Layer 3 of a small transformer language model trained on English Wikipedia (16 layers, counted from 0, width 128).
A neuron's activation on a vector x is SiLU(gate . x) times (in . x), where the dot is the dot product.
The model reads these tokens: " for" " Japan" "," " his" " m" "other" " state" "d" " that" " he" " would" " sp" "end"

The vector x that enters this layer's MLP at each token. A number n stands for (n - 128) times 0.026.
0 " for": 121, 81, 112, 138, 119, 93, 143, 165, 138, 132, 147, 123, 115, 148, 103, 111, 142, 114, 83, 120, 172, 129, 148, 148, 135, 132, 131, 131, 132, 201, 194, 147, 106, 171, 119, 145, 140, 150, 179, 221, 149, 171, 174, 117, 194, 83, 116, 119, 119, 162, 94, 123, 91, 180, 134, 127, 115, 112, 128, 79, 161, 137, 92, 154, 162, 122, 101, 158, 147, 116, 147, 131, 143, 129, 97, 158, 153, 169, 193, 175, 138, 69, 77, 110, 106, 173, 151, 153, 120, 124, 113, 79, 116, 156, 120, 146, 68, 149, 98, 143, 152, 137, 126, 86, 122, 162, 144, 208, 141, 198, 93, 121, 162, 106, 94, 141, 147, 93, 136, 132, 141, 121, 86, 131, 61, 58, 116, 127
1 " Japan": 111, 108, 103, 106, 120, 161, 105, 135, 118, 155, 146, 118, 110, 95, 139, 130, 144, 190, 132, 140, 113, 100, 133, 126, 138, 160, 80, 139, 145, 96, 119, 149, 101, 136, 164, 158, 151, 137, 191, 104, 110, 117, 146, 120, 103, 105, 161, 114, 131, 142, 94, 60, 64, 99, 86, 92, 145, 143, 106, 95, 162, 134, 93, 75, 118, 140, 136, 179, 40, 126, 96, 110, 138, 130, 129, 134, 143, 141, 132, 142, 163, 103, 127, 169, 100, 111, 85, 169, 117, 151, 74, 86, 98, 104, 72, 133, 74, 108, 156, 100, 148, 154, 126, 147, 96, 141, 152, 70, 54, 175, 99, 152, 128, 113, 6, 116, 106, 197, 150, 125, 158, 135, 184, 133, 134, 49, 102, 138
2 ",": 153, 110, 120, 117, 127, 126, 125, 108, 148, 137, 117, 115, 142, 111, 135, 154, 100, 124, 135, 147, 145, 144, 144, 166, 167, 119, 102, 155, 138, 176, 133, 173, 148, 120, 162, 145, 151, 102, 133, 141, 20, 135, 168, 134, 154, 118, 125, 119, 116, 135, 108, 148, 117, 123, 102, 140, 177, 126, 89, 102, 144, 115, 166, 141, 245, 131, 127, 145, 128, 141, 132, 123, 151, 155, 118, 156, 202, 126, 147, 111, 123, 107, 128, 98, 112, 106, 121, 135, 127, 141, 110, 127, 129, 105, 110, 128, 128, 140, 65, 106, 101, 159, 130, 138, 162, 137, 152, 115, 170, 153, 128, 111, 129, 115, 73, 107, 104, 145, 109, 140, 131, 140, 129, 84, 156, 66, 136, 138
3 " his": 151, 122, 157, 80, 175, 93, 144, 162, 118, 119, 113, 197, 108, 89, 132, 101, 130, 121, 152, 138, 166, 161, 149, 77, 143, 99, 131, 145, 120, 104, 135, 143, 136, 103, 123, 62, 100, 89, 143, 127, 78, 142, 143, 136, 172, 108, 151, 111, 160, 106, 99, 116, 104, 120, 143, 156, 119, 144, 145, 85, 68, 157, 93, 113, 120, 132, 113, 214, 50, 105, 128, 141, 118, 119, 152, 115, 150, 95, 194, 126, 150, 52, 123, 128, 180, 128, 100, 161, 145, 99, 114, 154, 148, 167, 130, 158, 145, 158, 135, 136, 134, 150, 137, 75, 141, 133, 224, 138, 128, 190, 146, 101, 114, 124, 128, 139, 146, 173, 169, 108, 130, 160, 93, 112, 106, 42, 102, 147
4 " m": 143, 155, 81, 128, 113, 112, 140, 149, 131, 130, 106, 142, 133, 93, 102, 162, 157, 140, 79, 105, 206, 122, 151, 152, 138, 65, 137, 125, 88, 116, 119, 139, 116, 73, 141, 91, 157, 92, 176, 119, 169, 155, 141, 109, 173, 76, 100, 155, 162, 133, 72, 114, 114, 126, 112, 120, 151, 127, 153, 81, 112, 95, 100, 118, 141, 146, 106, 107, 156, 122, 73, 141, 152, 122, 147, 98, 167, 128, 88, 108, 173, 109, 124, 144, 129, 105, 103, 162, 120, 115, 153, 144, 106, 98, 121, 112, 98, 137, 165, 72, 74, 119, 74, 122, 161, 207, 220, 136, 157, 151, 156, 139, 119, 191, 81, 113, 134, 186, 122, 128, 207, 88, 140, 123, 103, 52, 56, 162
5 "other": 182, 167, 115, 107, 104, 126, 123, 165, 123, 115, 79, 125, 127, 78, 83, 128, 136, 149, 173, 149, 181, 149, 136, 129, 90, 101, 112, 93, 80, 65, 127, 147, 151, 82, 155, 136, 168, 84, 160, 109, 120, 113, 77, 98, 201, 106, 89, 97, 134, 114, 125, 159, 132, 158, 200, 133, 184, 85, 85, 89, 127, 160, 85, 138, 88, 137, 130, 174, 106, 125, 80, 163, 108, 120, 97, 124, 146, 146, 147, 161, 98, 38, 138, 167, 143, 143, 103, 135, 161, 143, 102, 141, 109, 161, 143, 152, 85, 91, 87, 136, 148, 159, 128, 142, 136, 91, 135, 137, 135, 147, 148, 132, 124, 145, 146, 129, 131, 152, 210, 59, 226, 155, 154, 127, 186, 126, 118, 168
6 " state": 122, 145, 144, 100, 111, 141, 176, 98, 156, 163, 139, 136, 105, 99, 131, 162, 182, 131, 132, 114, 202, 92, 136, 93, 117, 147, 117, 123, 111, 161, 103, 181, 101, 48, 147, 139, 145, 178, 159, 125, 150, 97, 145, 88, 137, 96, 104, 113, 215, 73, 109, 87, 100, 141, 153, 121, 147, 128, 171, 74, 170, 87, 97, 127, 128, 114, 95, 121, 105, 60, 121, 102, 110, 161, 95, 151, 110, 123, 181, 129, 146, 100, 138, 120, 104, 194, 66, 132, 127, 111, 116, 103, 145, 162, 152, 128, 79, 111, 113, 104, 104, 124, 105, 88, 140, 177, 98, 117, 118, 167, 119, 102, 174, 160, 42, 104, 89, 156, 148, 167, 167, 104, 98, 116, 145, 17, 93, 157
7 "d": 137, 116, 139, 120, 59, 115, 148, 121, 142, 87, 124, 177, 115, 108, 131, 168, 102, 159, 7, 70, 129, 101, 140, 183, 144, 115, 90, 124, 161, 133, 153, 135, 120, 120, 139, 166, 72, 90, 137, 44, 138, 154, 192, 135, 157, 115, 98, 150, 168, 147, 141, 146, 141, 157, 124, 102, 119, 124, 136, 18, 96, 115, 103, 115, 149, 117, 142, 110, 99, 112, 185, 58, 139, 161, 125, 119, 88, 108, 126, 142, 142, 83, 160, 112, 153, 169, 97, 117, 145, 120, 125, 100, 180, 163, 148, 160, 113, 139, 139, 137, 115, 120, 80, 126, 131, 115, 82, 175, 139, 166, 136, 182, 156, 19, 64, 86, 150, 193, 146, 128, 124, 165, 138, 137, 200, 80, 170, 110
8 " that": 137, 99, 153, 126, 94, 126, 109, 132, 116, 113, 108, 110, 108, 111, 125, 107, 112, 127, 138, 134, 189, 123, 120, 151, 118, 73, 95, 124, 127, 116, 112, 108, 176, 173, 149, 151, 58, 62, 158, 166, 56, 89, 198, 111, 188, 95, 104, 142, 158, 114, 148, 123, 131, 150, 127, 106, 92, 157, 149, 126, 90, 120, 112, 140, 176, 125, 91, 128, 74, 170, 152, 201, 78, 138, 151, 88, 185, 70, 145, 134, 154, 100, 110, 134, 140, 149, 80, 105, 172, 127, 97, 96, 72, 176, 120, 162, 107, 87, 127, 104, 143, 95, 77, 66, 158, 168, 169, 124, 135, 170, 88, 107, 148, 92, 98, 118, 111, 141, 175, 156, 166, 118, 98, 138, 114, 111, 92, 149
9 " he": 132, 120, 172, 93, 168, 96, 133, 92, 57, 126, 117, 130, 127, 17, 139, 105, 90, 89, 185, 108, 218, 134, 116, 136, 143, 110, 105, 152, 58, 133, 169, 126, 107, 109, 196, 108, 136, 57, 183, 134, 128, 169, 153, 104, 134, 119, 105, 90, 205, 115, 144, 151, 117, 139, 150, 69, 125, 106, 117, 106, 94, 146, 79, 142, 112, 126, 128, 145, 87, 97, 85, 171, 156, 155, 111, 74, 156, 85, 155, 106, 125, 60, 172, 114, 153, 94, 75, 124, 154, 80, 80, 124, 99, 163, 143, 133, 92, 125, 129, 180, 141, 138, 106, 66, 82, 173, 172, 137, 172, 109, 119, 159, 161, 166, 55, 135, 139, 179, 109, 137, 129, 136, 94, 121, 122, 110, 159, 199
10 " would": 131, 113, 88, 78, 109, 121, 96, 81, 47, 178, 142, 152, 78, 102, 126, 121, 102, 123, 115, 143, 131, 116, 117, 120, 141, 142, 160, 144, 79, 136, 117, 118, 103, 112, 130, 146, 92, 61, 196, 173, 114, 142, 146, 119, 197, 127, 102, 153, 153, 101, 140, 141, 139, 124, 95, 88, 121, 170, 114, 128, 95, 70, 82, 126, 136, 134, 98, 187, 98, 99, 152, 96, 78, 76, 155, 115, 119, 158, 213, 96, 145, 41, 145, 97, 131, 128, 116, 171, 133, 130, 115, 138, 132, 120, 55, 142, 103, 164, 100, 164, 131, 139, 87, 130, 156, 144, 205, 85, 180, 165, 129, 160, 126, 112, 87, 167, 108, 170, 147, 168, 129, 120, 83, 125, 81, 125, 148, 128
11 " sp": 111, 181, 107, 99, 89, 121, 123, 96, 154, 159, 112, 98, 142, 100, 99, 87, 94, 126, 135, 176, 189, 196, 173, 167, 127, 117, 112, 167, 116, 151, 155, 122, 140, 159, 130, 82, 127, 115, 209, 183, 181, 128, 100, 126, 172, 143, 124, 149, 162, 132, 70, 121, 110, 108, 120, 176, 104, 123, 153, 78, 100, 133, 124, 110, 153, 139, 120, 103, 97, 118, 133, 104, 125, 113, 90, 78, 91, 145, 67, 98, 117, 63, 172, 126, 96, 171, 115, 137, 88, 125, 153, 170, 120, 89, 196, 134, 75, 130, 154, 123, 112, 155, 67, 127, 146, 132, 132, 176, 183, 162, 89, 163, 111, 134, 66, 179, 90, 150, 113, 120, 129, 125, 142, 116, 157, 71, 159, 113
12 "end": 178, 147, 55, 127, 145, 95, 139, 160, 93, 98, 81, 130, 135, 128, 71, 178, 155, 119, 145, 108, 121, 100, 110, 156, 128, 127, 138, 129, 107, 130, 86, 106, 173, 115, 152, 168, 118, 137, 118, 182, 155, 162, 90, 122, 204, 106, 132, 128, 184, 104, 116, 145, 151, 130, 121, 142, 95, 123, 115, 107, 85, 163, 142, 171, 106, 133, 98, 84, 131, 69, 95, 170, 163, 91, 71, 175, 106, 162, 74, 97, 136, 138, 78, 108, 81, 228, 81, 114, 136, 130, 149, 188, 58, 135, 137, 138, 78, 103, 99, 137, 151, 89, 103, 101, 132, 91, 111, 83, 151, 154, 148, 193, 110, 49, 70, 134, 115, 172, 136, 81, 152, 132, 124, 124, 129, 114, 192, 106

Each question shows the input weights of one neuron of the MLP. A number n stands for (n - 128) times 0.0031.

n149 gate: 127, 147, 89, 115, 111, 121, 174, 114, 136, 119, 156, 124, 116, 113, 132, 174, 103, 105, 130, 113, 116, 124, 125, 137, 128, 132, 83, 101, 87, 146, 111, 145, 98, 90, 146, 127, 158, 129, 129, 166, 143, 143, 132, 142, 156, 96, 154, 178, 147, 117, 109, 155, 132, 99, 132, 128, 106, 98, 107, 100, 73, 145, 145, 119, 150, 151, 131, 161, 117, 130, 159, 138, 146, 79, 133, 132, 156, 137, 129, 140, 105, 105, 165, 106, 134, 147, 137, 125, 185, 136, 127, 151, 100, 148, 145, 129, 110, 107, 96, 152, 122, 149, 150, 154, 156, 176, 152, 120, 122, 118, 123, 124, 153, 138, 112, 127, 120, 123, 148, 133, 164, 137, 122, 140, 130, 129, 125, 115
n149 in: 142, 126, 150, 138, 120, 119, 144, 165, 162, 118, 94, 161, 144, 122, 136, 106, 111, 142, 114, 120, 136, 165, 102, 176, 108, 84, 123, 176, 136, 150, 126, 137, 159, 111, 137, 160, 126, 128, 117, 97, 125, 125, 112, 122, 136, 111, 96, 141, 137, 117, 142, 144, 120, 125, 105, 88, 91, 119, 155, 134, 122, 70, 110, 125, 121, 137, 154, 113, 108, 167, 124, 153, 139, 121, 101, 117, 117, 150, 125, 143, 103, 135, 130, 138, 140, 130, 113, 141, 139, 140, 125, 136, 136, 92, 87, 125, 120, 138, 116, 125, 183, 133, 139, 117, 121, 118, 119, 128, 131, 130, 111, 160, 126, 149, 101, 131, 98, 157, 161, 141, 90, 158, 121, 137, 138, 126, 148, 122
On which token does it fire most? 12 "end"

n213 gate: 113, 106, 103, 137, 122, 120, 132, 130, 138, 157, 156, 153, 117, 134, 133, 115, 140, 111, 171, 112, 77, 54, 100, 60, 135, 106, 121, 132, 93, 72, 173, 150, 150, 172, 105, 83, 129, 109, 110, 177, 84, 135, 99, 115, 153, 108, 130, 117, 126, 110, 147, 133, 153, 120, 105, 163, 92, 151, 105, 165, 133, 177, 124, 68, 110, 176, 101, 139, 158, 115, 123, 123, 121, 93, 86, 88, 77, 177, 188, 108, 137, 101, 171, 132, 111, 106, 155, 126, 163, 129, 132, 167, 148, 99, 176, 134, 137, 129, 135, 103, 141, 145, 138, 163, 155, 111, 196, 133, 107, 150, 99, 125, 181, 151, 110, 126, 177, 105, 130, 116, 152, 157, 125, 137, 56, 146, 78, 79
n213 in: 131, 145, 122, 73, 148, 139, 78, 152, 127, 159, 107, 154, 148, 135, 161, 151, 161, 135, 96, 146, 139, 132, 142, 157, 95, 141, 101, 129, 100, 111, 99, 108, 88, 109, 166, 137, 118, 111, 151, 118, 145, 148, 140, 140, 121, 140, 127, 110, 148, 166, 145, 180, 104, 134, 147, 129, 119, 90, 140, 95, 138, 97, 157, 136, 136, 99, 134, 127, 116, 123, 133, 141, 122, 124, 129, 164, 143, 155, 100, 145, 143, 109, 99, 86, 139, 116, 106, 95, 132, 125, 94, 135, 116, 163, 121, 160, 143, 142, 110, 150, 73, 111, 123, 139, 88, 117, 117, 93, 104, 116, 99, 85, 106, 164, 145, 182, 64, 133, 152, 114, 168, 179, 131, 164, 151, 128, 142, 192
Its three highest activations, in order, are on tokens 10 " would", 3 " his", 5 "other"

n276 gate: 103, 131, 134, 132, 150, 154, 130, 87, 119, 165, 119, 142, 103, 165, 132, 93, 86, 137, 141, 137, 144, 145, 162, 163, 126, 139, 139, 176, 145, 126, 161, 130, 69, 134, 130, 91, 77, 103, 145, 108, 97, 139, 132, 148, 169, 135, 140, 144, 75, 112, 161, 138, 138, 132, 170, 172, 150, 121, 137, 113, 121, 130, 162, 108, 113, 72, 87, 113, 181, 136, 94, 148, 160, 133, 103, 134, 128, 129, 130, 126, 139, 139, 123, 100, 124, 150, 96, 130, 143, 169, 131, 164, 173, 152, 107, 119, 129, 113, 144, 149, 144, 123, 165, 164, 138, 126, 184, 76, 123, 142, 86, 145, 135, 117, 126, 140, 105, 143, 123, 125, 109, 98, 171, 165, 85, 144, 123, 149
n276 in: 142, 110, 105, 154, 125, 126, 94, 122, 120, 145, 107, 150, 143, 135, 124, 123, 107, 90, 95, 106, 143, 91, 132, 147, 126, 156, 174, 141, 137, 88, 87, 149, 140, 123, 128, 124, 130, 115, 137, 176, 129, 110, 152, 134, 138, 126, 117, 132, 124, 134, 150, 101, 115, 142, 127, 126, 160, 98, 143, 148, 122, 138, 156, 111, 158, 115, 116, 148, 122, 169, 123, 122, 130, 112, 110, 115, 131, 117, 137, 127, 157, 88, 158, 87, 118, 123, 113, 155, 121, 133, 134, 165, 88, 159, 105, 131, 129, 105, 170, 120, 132, 121, 136, 135, 148, 105, 132, 115, 166, 105, 181, 96, 131, 172, 131, 152, 103, 104, 111, 97, 124, 123, 78, 154, 148, 130, 152, 119
On which token does it fire most? 10 " would"

n58 gate: 95, 140, 127, 132, 94, 147, 129, 118, 121, 61, 110, 134, 142, 176, 78, 136, 97, 107, 108, 139, 109, 128, 138, 179, 102, 131, 97, 127, 117, 111, 105, 176, 109, 141, 157, 103, 102, 158, 129, 82, 117, 120, 138, 128, 92, 111, 111, 102, 114, 103, 123, 107, 129, 127, 148, 133, 159, 108, 121, 113, 70, 109, 108, 113, 91, 70, 143, 123, 151, 106, 195, 140, 121, 135, 89, 133, 162, 155, 135, 108, 140, 150, 139, 107, 135, 181, 114, 121, 126, 114, 143, 141, 148, 111, 96, 102, 131, 182, 136, 164, 91, 87, 90, 129, 130, 128, 135, 144, 124, 125, 106, 118, 124, 148, 113, 172, 120, 98, 145, 108, 119, 139, 120, 161, 139, 109, 102, 119
n58 in: 143, 123, 156, 121, 135, 79, 156, 138, 66, 161, 111, 111, 150, 143, 134, 137, 129, 107, 116, 108, 140, 119, 178, 105, 117, 91, 111, 125, 102, 165, 109, 153, 131, 102, 142, 105, 141, 113, 131, 145, 131, 121, 133, 95, 102, 122, 104, 117, 112, 151, 136, 123, 144, 107, 111, 103, 110, 120, 123, 82, 166, 138, 79, 130, 92, 78, 139, 151, 101, 101, 178, 139, 113, 94, 146, 112, 127, 153, 118, 129, 101, 149, 145, 105, 119, 131, 154, 111, 131, 107, 119, 132, 182, 105, 95, 112, 121, 106, 116, 143, 112, 132, 120, 143, 124, 103, 130, 156, 82, 125, 116, 102, 139, 98, 131, 150, 148, 135, 113, 145, 97, 131, 114, 140, 141, 141, 136, 96
On which token does it fire most? 7 "d"

n152 gate: 99, 156, 163, 130, 128, 137, 125, 77, 104, 133, 86, 122, 112, 157, 151, 127, 135, 126, 143, 125, 87, 106, 139, 79, 97, 130, 137, 69, 158, 106, 131, 148, 98, 95, 139, 90, 151, 103, 88, 118, 119, 127, 172, 123, 100, 106, 120, 168, 71, 127, 198, 100, 125, 107, 90, 162, 110, 110, 70, 156, 156, 126, 188, 130, 107, 102, 123, 146, 138, 106, 145, 144, 118, 162, 86, 106, 105, 118, 103, 90, 106, 130, 118, 164, 94, 135, 150, 104, 153, 107, 146, 151, 149, 88, 121, 77, 125, 130, 101, 123, 111, 121, 150, 160, 144, 121, 124, 109, 113, 133, 122, 133, 173, 120, 118, 126, 99, 92, 152, 120, 150, 174, 144, 130, 104, 132, 143, 125
n152 in: 124, 119, 149, 108, 122, 123, 119, 127, 106, 122, 112, 108, 116, 149, 167, 98, 139, 96, 101, 117, 139, 124, 107, 136, 166, 117, 118, 108, 156, 130, 100, 177, 129, 121, 114, 104, 151, 131, 138, 114, 126, 121, 135, 124, 140, 123, 201, 145, 104, 106, 133, 106, 145, 136, 106, 129, 151, 164, 147, 130, 88, 114, 116, 88, 115, 72, 141, 118, 143, 172, 135, 137, 173, 165, 88, 80, 158, 107, 135, 125, 104, 106, 162, 111, 118, 128, 105, 134, 151, 136, 112, 111, 97, 96, 123, 89, 130, 120, 118, 84, 99, 114, 135, 134, 137, 136, 138, 129, 152, 128, 98, 127, 129, 124, 132, 107, 129, 97, 115, 121, 139, 136, 114, 142, 150, 137, 172, 119
Its two highest activations, in order, are on tokens 12 "end", 5 "other"

n315 gate: 101, 106, 82, 160, 88, 148, 154, 153, 119, 144, 109, 130, 110, 170, 156, 83, 89, 137, 120, 111, 116, 151, 176, 139, 140, 118, 137, 139, 172, 114, 120, 83, 146, 129, 121, 125, 87, 150, 95, 92, 125, 146, 125, 117, 153, 139, 110, 111, 144, 93, 119, 135, 140, 107, 141, 139, 142, 169, 139, 129, 131, 162, 173, 118, 139, 112, 131, 96, 160, 132, 129, 115, 123, 100, 126, 177, 118, 123, 131, 139, 116, 127, 128, 102, 123, 127, 147, 153, 105, 170, 114, 88, 139, 126, 104, 89, 138, 127, 171, 144, 149, 102, 163, 143, 67, 143, 130, 116, 119, 129, 114, 129, 128, 134, 108, 151, 168, 107, 110, 84, 108, 127, 105, 141, 126, 143, 110, 125
n315 in: 138, 134, 142, 101, 156, 122, 133, 151, 111, 142, 110, 172, 110, 120, 137, 137, 137, 138, 112, 149, 91, 127, 128, 69, 122, 100, 141, 101, 102, 91, 147, 131, 136, 136, 144, 122, 106, 164, 147, 91, 79, 110, 150, 137, 105, 111, 116, 102, 104, 118, 124, 108, 118, 123, 115, 168, 117, 154, 131, 141, 112, 137, 113, 140, 95, 123, 142, 133, 124, 122, 125, 152, 145, 131, 132, 142, 145, 131, 107, 125, 122, 121, 141, 110, 142, 136, 173, 131, 171, 86, 114, 144, 137, 136, 166, 167, 131, 121, 90, 133, 130, 113, 131, 125, 89, 104, 85, 169, 79, 134, 114, 97, 130, 133, 139, 100, 128, 132, 167, 135, 134, 99, 120, 136, 107, 129, 89, 97
On which token does it fire most, and how strongly? 11 " sp", at about 0.37

n79 gate: 122, 81, 137, 97, 128, 158, 133, 168, 145, 139, 87, 121, 102, 124, 148, 162, 118, 132, 170, 154, 160, 85, 113, 150, 135, 157, 108, 111, 117, 141, 113, 121, 94, 95, 70, 118, 84, 145, 123, 94, 111, 155, 124, 130, 157, 116, 150, 118, 112, 154, 108, 120, 137, 154, 99, 147, 142, 144, 113, 124, 174, 172, 78, 130, 101, 115, 99, 126, 144, 111, 195, 140, 98, 160, 136, 89, 162, 119, 134, 129, 169, 137, 126, 135, 127, 115, 127, 139, 148, 70, 95, 166, 133, 94, 144, 123, 104, 142, 117, 148, 121, 104, 130, 132, 141, 112, 141, 75, 172, 99, 174, 132, 85, 134, 155, 108, 144, 137, 110, 106, 149, 147, 152, 125, 102, 126, 131, 139
n79 in: 110, 111, 119, 97, 98, 128, 154, 134, 129, 123, 129, 116, 146, 146, 122, 163, 127, 137, 104, 170, 159, 109, 155, 167, 131, 133, 148, 171, 111, 145, 104, 113, 114, 106, 118, 89, 163, 139, 111, 77, 134, 168, 138, 121, 145, 100, 93, 109, 129, 140, 147, 114, 137, 118, 140, 109, 149, 117, 146, 112, 112, 138, 122, 123, 121, 145, 99, 119, 151, 159, 131, 125, 112, 118, 137, 137, 129, 180, 129, 164, 102, 125, 175, 98, 159, 115, 127, 95, 142, 99, 92, 146, 116, 157, 124, 98, 88, 114, 149, 121, 132, 120, 130, 143, 105, 92, 145, 83, 126, 136, 88, 145, 122, 152, 138, 181, 115, 161, 108, 116, 96, 151, 166, 127, 112, 124, 144, 134
On which token does it fire most? 4 " m"

n221 gate: 174, 142, 103, 157, 113, 113, 135, 115, 116, 97, 149, 131, 140, 121, 67, 99, 101, 109, 112, 171, 127, 89, 106, 135, 159, 147, 118, 97, 161, 142, 112, 107, 124, 125, 92, 128, 161, 156, 88, 112, 99, 125, 178, 123, 101, 132, 140, 107, 130, 94, 134, 114, 130, 126, 149, 99, 143, 138, 144, 147, 102, 126, 123, 194, 155, 121, 107, 167, 128, 141, 115, 164, 173, 157, 97, 161, 114, 150, 157, 155, 99, 110, 121, 96, 101, 155, 177, 126, 125, 149, 151, 78, 165, 160, 156, 83, 121, 120, 126, 109, 126, 129, 67, 179, 150, 167, 135, 118, 87, 107, 129, 103, 106, 183, 175, 169, 83, 57, 137, 178, 141, 129, 166, 159, 109, 127, 109, 134
n221 in: 149, 164, 135, 144, 117, 160, 74, 134, 103, 140, 166, 136, 151, 128, 172, 148, 128, 87, 134, 119, 148, 114, 139, 115, 171, 135, 115, 144, 119, 104, 133, 101, 141, 107, 97, 156, 131, 100, 153, 120, 120, 107, 113, 134, 86, 108, 144, 120, 102, 110, 129, 124, 131, 159, 90, 125, 98, 160, 115, 104, 119, 103, 107, 123, 165, 136, 168, 125, 99, 123, 100, 167, 94, 182, 142, 127, 95, 99, 105, 151, 99, 139, 137, 122, 111, 150, 126, 153, 127, 150, 137, 119, 120, 157, 133, 64, 103, 138, 112, 126, 143, 123, 135, 144, 119, 151, 119, 172, 114, 149, 157, 133, 111, 129, 146, 127, 123, 91, 101, 150, 145, 117, 141, 168, 115, 130, 160, 111
On which token does it fire most? 3 " his"

n205 gate: 115, 114, 116, 163, 161, 136, 146, 140, 111, 190, 151, 126, 95, 139, 128, 93, 150, 117, 154, 116, 114, 106, 104, 117, 135, 160, 140, 133, 117, 127, 172, 171, 138, 133, 166, 98, 113, 131, 125, 142, 126, 111, 127, 150, 153, 104, 170, 129, 89, 113, 131, 165, 126, 98, 120, 116, 105, 100, 124, 131, 179, 105, 135, 136, 129, 108, 137, 190, 111, 126, 122, 140, 91, 137, 132, 132, 121, 130, 118, 103, 145, 116, 119, 127, 131, 127, 102, 112, 103, 155, 126, 112, 173, 125, 138, 213, 160, 133, 98, 148, 150, 112, 142, 158, 105, 129, 98, 144, 138, 126, 128, 126, 151, 105, 124, 115, 139, 107, 122, 168, 112, 116, 119, 140, 43, 157, 142, 121
n205 in: 98, 84, 136, 123, 135, 116, 95, 94, 121, 177, 131, 140, 163, 136, 100, 118, 121, 144, 147, 123, 158, 134, 129, 98, 128, 128, 163, 104, 109, 148, 135, 134, 111, 158, 156, 134, 154, 129, 115, 159, 132, 114, 142, 118, 154, 143, 111, 148, 121, 159, 143, 125, 136, 130, 141, 106, 81, 109, 136, 166, 180, 116, 150, 89, 102, 127, 166, 120, 159, 116, 121, 110, 127, 127, 158, 145, 130, 111, 113, 131, 94, 132, 146, 113, 108, 129, 101, 135, 108, 90, 112, 110, 115, 113, 139, 171, 153, 119, 141, 128, 104, 104, 115, 110, 102, 98, 118, 95, 111, 137, 117, 137, 77, 95, 145, 125, 152, 120, 150, 178, 109, 171, 137, 100, 146, 137, 131, 175
On which token does it fire most? 4 " m"

n158 gate: 94, 131, 95, 123, 175, 134, 94, 99, 121, 81, 155, 183, 123, 164, 158, 76, 129, 132, 77, 125, 131, 88, 103, 142, 108, 131, 145, 123, 143, 139, 117, 122, 163, 188, 134, 122, 130, 166, 122, 100, 110, 165, 117, 113, 88, 132, 159, 126, 132, 165, 196, 118, 127, 148, 137, 135, 102, 125, 149, 141, 86, 118, 105, 151, 128, 156, 156, 96, 88, 112, 131, 163, 137, 100, 88, 159, 129, 129, 83, 121, 137, 123, 148, 49, 119, 80, 110, 95, 129, 103, 80, 113, 108, 139, 131, 102, 84, 109, 150, 85, 152, 103, 142, 106, 160, 126, 136, 102, 135, 121, 134, 79, 143, 122, 152, 144, 154, 117, 85, 111, 131, 162, 164, 156, 152, 192, 128, 117
n158 in: 115, 142, 109, 153, 99, 113, 142, 113, 158, 103, 175, 143, 114, 127, 92, 134, 94, 118, 120, 134, 158, 155, 83, 182, 114, 154, 129, 98, 146, 146, 139, 127, 136, 162, 117, 120, 122, 131, 115, 130, 115, 115, 146, 92, 123, 142, 167, 151, 133, 103, 140, 120, 127, 141, 79, 123, 123, 119, 134, 112, 57, 152, 184, 140, 126, 127, 127, 126, 109, 144, 122, 127, 160, 113, 100, 155, 134, 105, 126, 118, 150, 109, 136, 90, 103, 118, 157, 143, 151, 124, 96, 129, 127, 128, 121, 163, 125, 116, 143, 157, 134, 131, 126, 129, 163, 149, 137, 144, 133, 125, 84, 143, 121, 141, 108, 108, 109, 114, 130, 164, 156, 119, 130, 143, 106, 115, 136, 139
On which token does it fire most? 5 "other"

n317 gate: 116, 174, 158, 76, 157, 171, 116, 109, 167, 130, 108, 128, 120, 142, 127, 153, 99, 121, 131, 114, 110, 169, 131, 126, 132, 159, 144, 128, 138, 129, 119, 101, 156, 173, 144, 131, 139, 181, 90, 103, 121, 171, 120, 89, 153, 129, 92, 94, 77, 140, 156, 174, 118, 143, 127, 101, 97, 103, 140, 151, 147, 157, 125, 111, 47, 128, 95, 135, 199, 146, 94, 133, 142, 88, 88, 102, 73, 118, 87, 178, 88, 189, 132, 106, 113, 147, 101, 142, 124, 174, 120, 140, 122, 133, 110, 98, 134, 120, 142, 176, 98, 127, 182, 118, 129, 135, 149, 143, 169, 141, 116, 86, 149, 129, 121, 195, 110, 132, 150, 125, 46, 133, 94, 161, 116, 158, 124, 179
n317 in: 138, 181, 120, 133, 130, 155, 115, 135, 145, 180, 156, 127, 121, 124, 137, 121, 166, 106, 118, 102, 144, 122, 102, 120, 123, 151, 123, 123, 140, 124, 119, 84, 119, 113, 187, 127, 119, 146, 103, 100, 125, 150, 120, 140, 140, 111, 64, 120, 111, 92, 158, 92, 111, 120, 130, 93, 83, 130, 143, 85, 126, 163, 151, 182, 141, 127, 138, 127, 150, 121, 62, 125, 174, 142, 97, 194, 133, 99, 146, 114, 150, 107, 127, 96, 97, 128, 92, 136, 170, 105, 82, 141, 126, 149, 150, 89, 92, 144, 143, 100, 102, 114, 133, 117, 103, 114, 118, 178, 124, 145, 152, 98, 129, 148, 106, 137, 149, 102, 132, 155, 120, 128, 124, 101, 118, 164, 104, 96
On which token does it fire most, and how strongly? 10 " would", at about 0.21

n111 gate: 122, 150, 99, 104, 176, 143, 83, 151, 141, 130, 144, 79, 176, 101, 140, 116, 87, 107, 113, 123, 102, 188, 124, 161, 113, 95, 157, 102, 153, 117, 114, 122, 120, 155, 108, 161, 122, 126, 121, 141, 97, 133, 160, 141, 172, 112, 122, 84, 112, 205, 125, 170, 181, 153, 124, 153, 82, 138, 109, 145, 133, 115, 136, 143, 155, 111, 146, 116, 139, 120, 172, 101, 89, 173, 124, 173, 127, 80, 128, 157, 108, 142, 140, 161, 129, 121, 135, 125, 155, 144, 120, 122, 131, 167, 115, 143, 120, 154, 153, 138, 183, 113, 142, 161, 109, 119, 105, 90, 188, 112, 111, 125, 61, 107, 145, 150, 119, 80, 124, 121, 102, 173, 108, 87, 94, 149, 168, 146
n111 in: 172, 156, 104, 132, 113, 148, 115, 129, 171, 130, 109, 99, 143, 120, 103, 169, 131, 108, 159, 126, 152, 131, 106, 151, 99, 114, 84, 177, 137, 193, 192, 121, 119, 124, 114, 138, 157, 147, 139, 115, 114, 137, 131, 115, 133, 146, 103, 116, 110, 108, 144, 134, 121, 89, 127, 129, 177, 141, 149, 141, 152, 141, 149, 115, 92, 138, 127, 153, 99, 127, 127, 108, 134, 147, 81, 122, 109, 173, 144, 108, 144, 155, 117, 129, 104, 166, 150, 146, 126, 186, 132, 136, 115, 150, 134, 154, 89, 137, 175, 146, 142, 114, 171, 78, 104, 186, 114, 143, 135, 139, 161, 104, 137, 141, 152, 107, 147, 140, 174, 114, 115, 101, 119, 129, 85, 141, 143, 134
On which token does it fire most? 0 " for"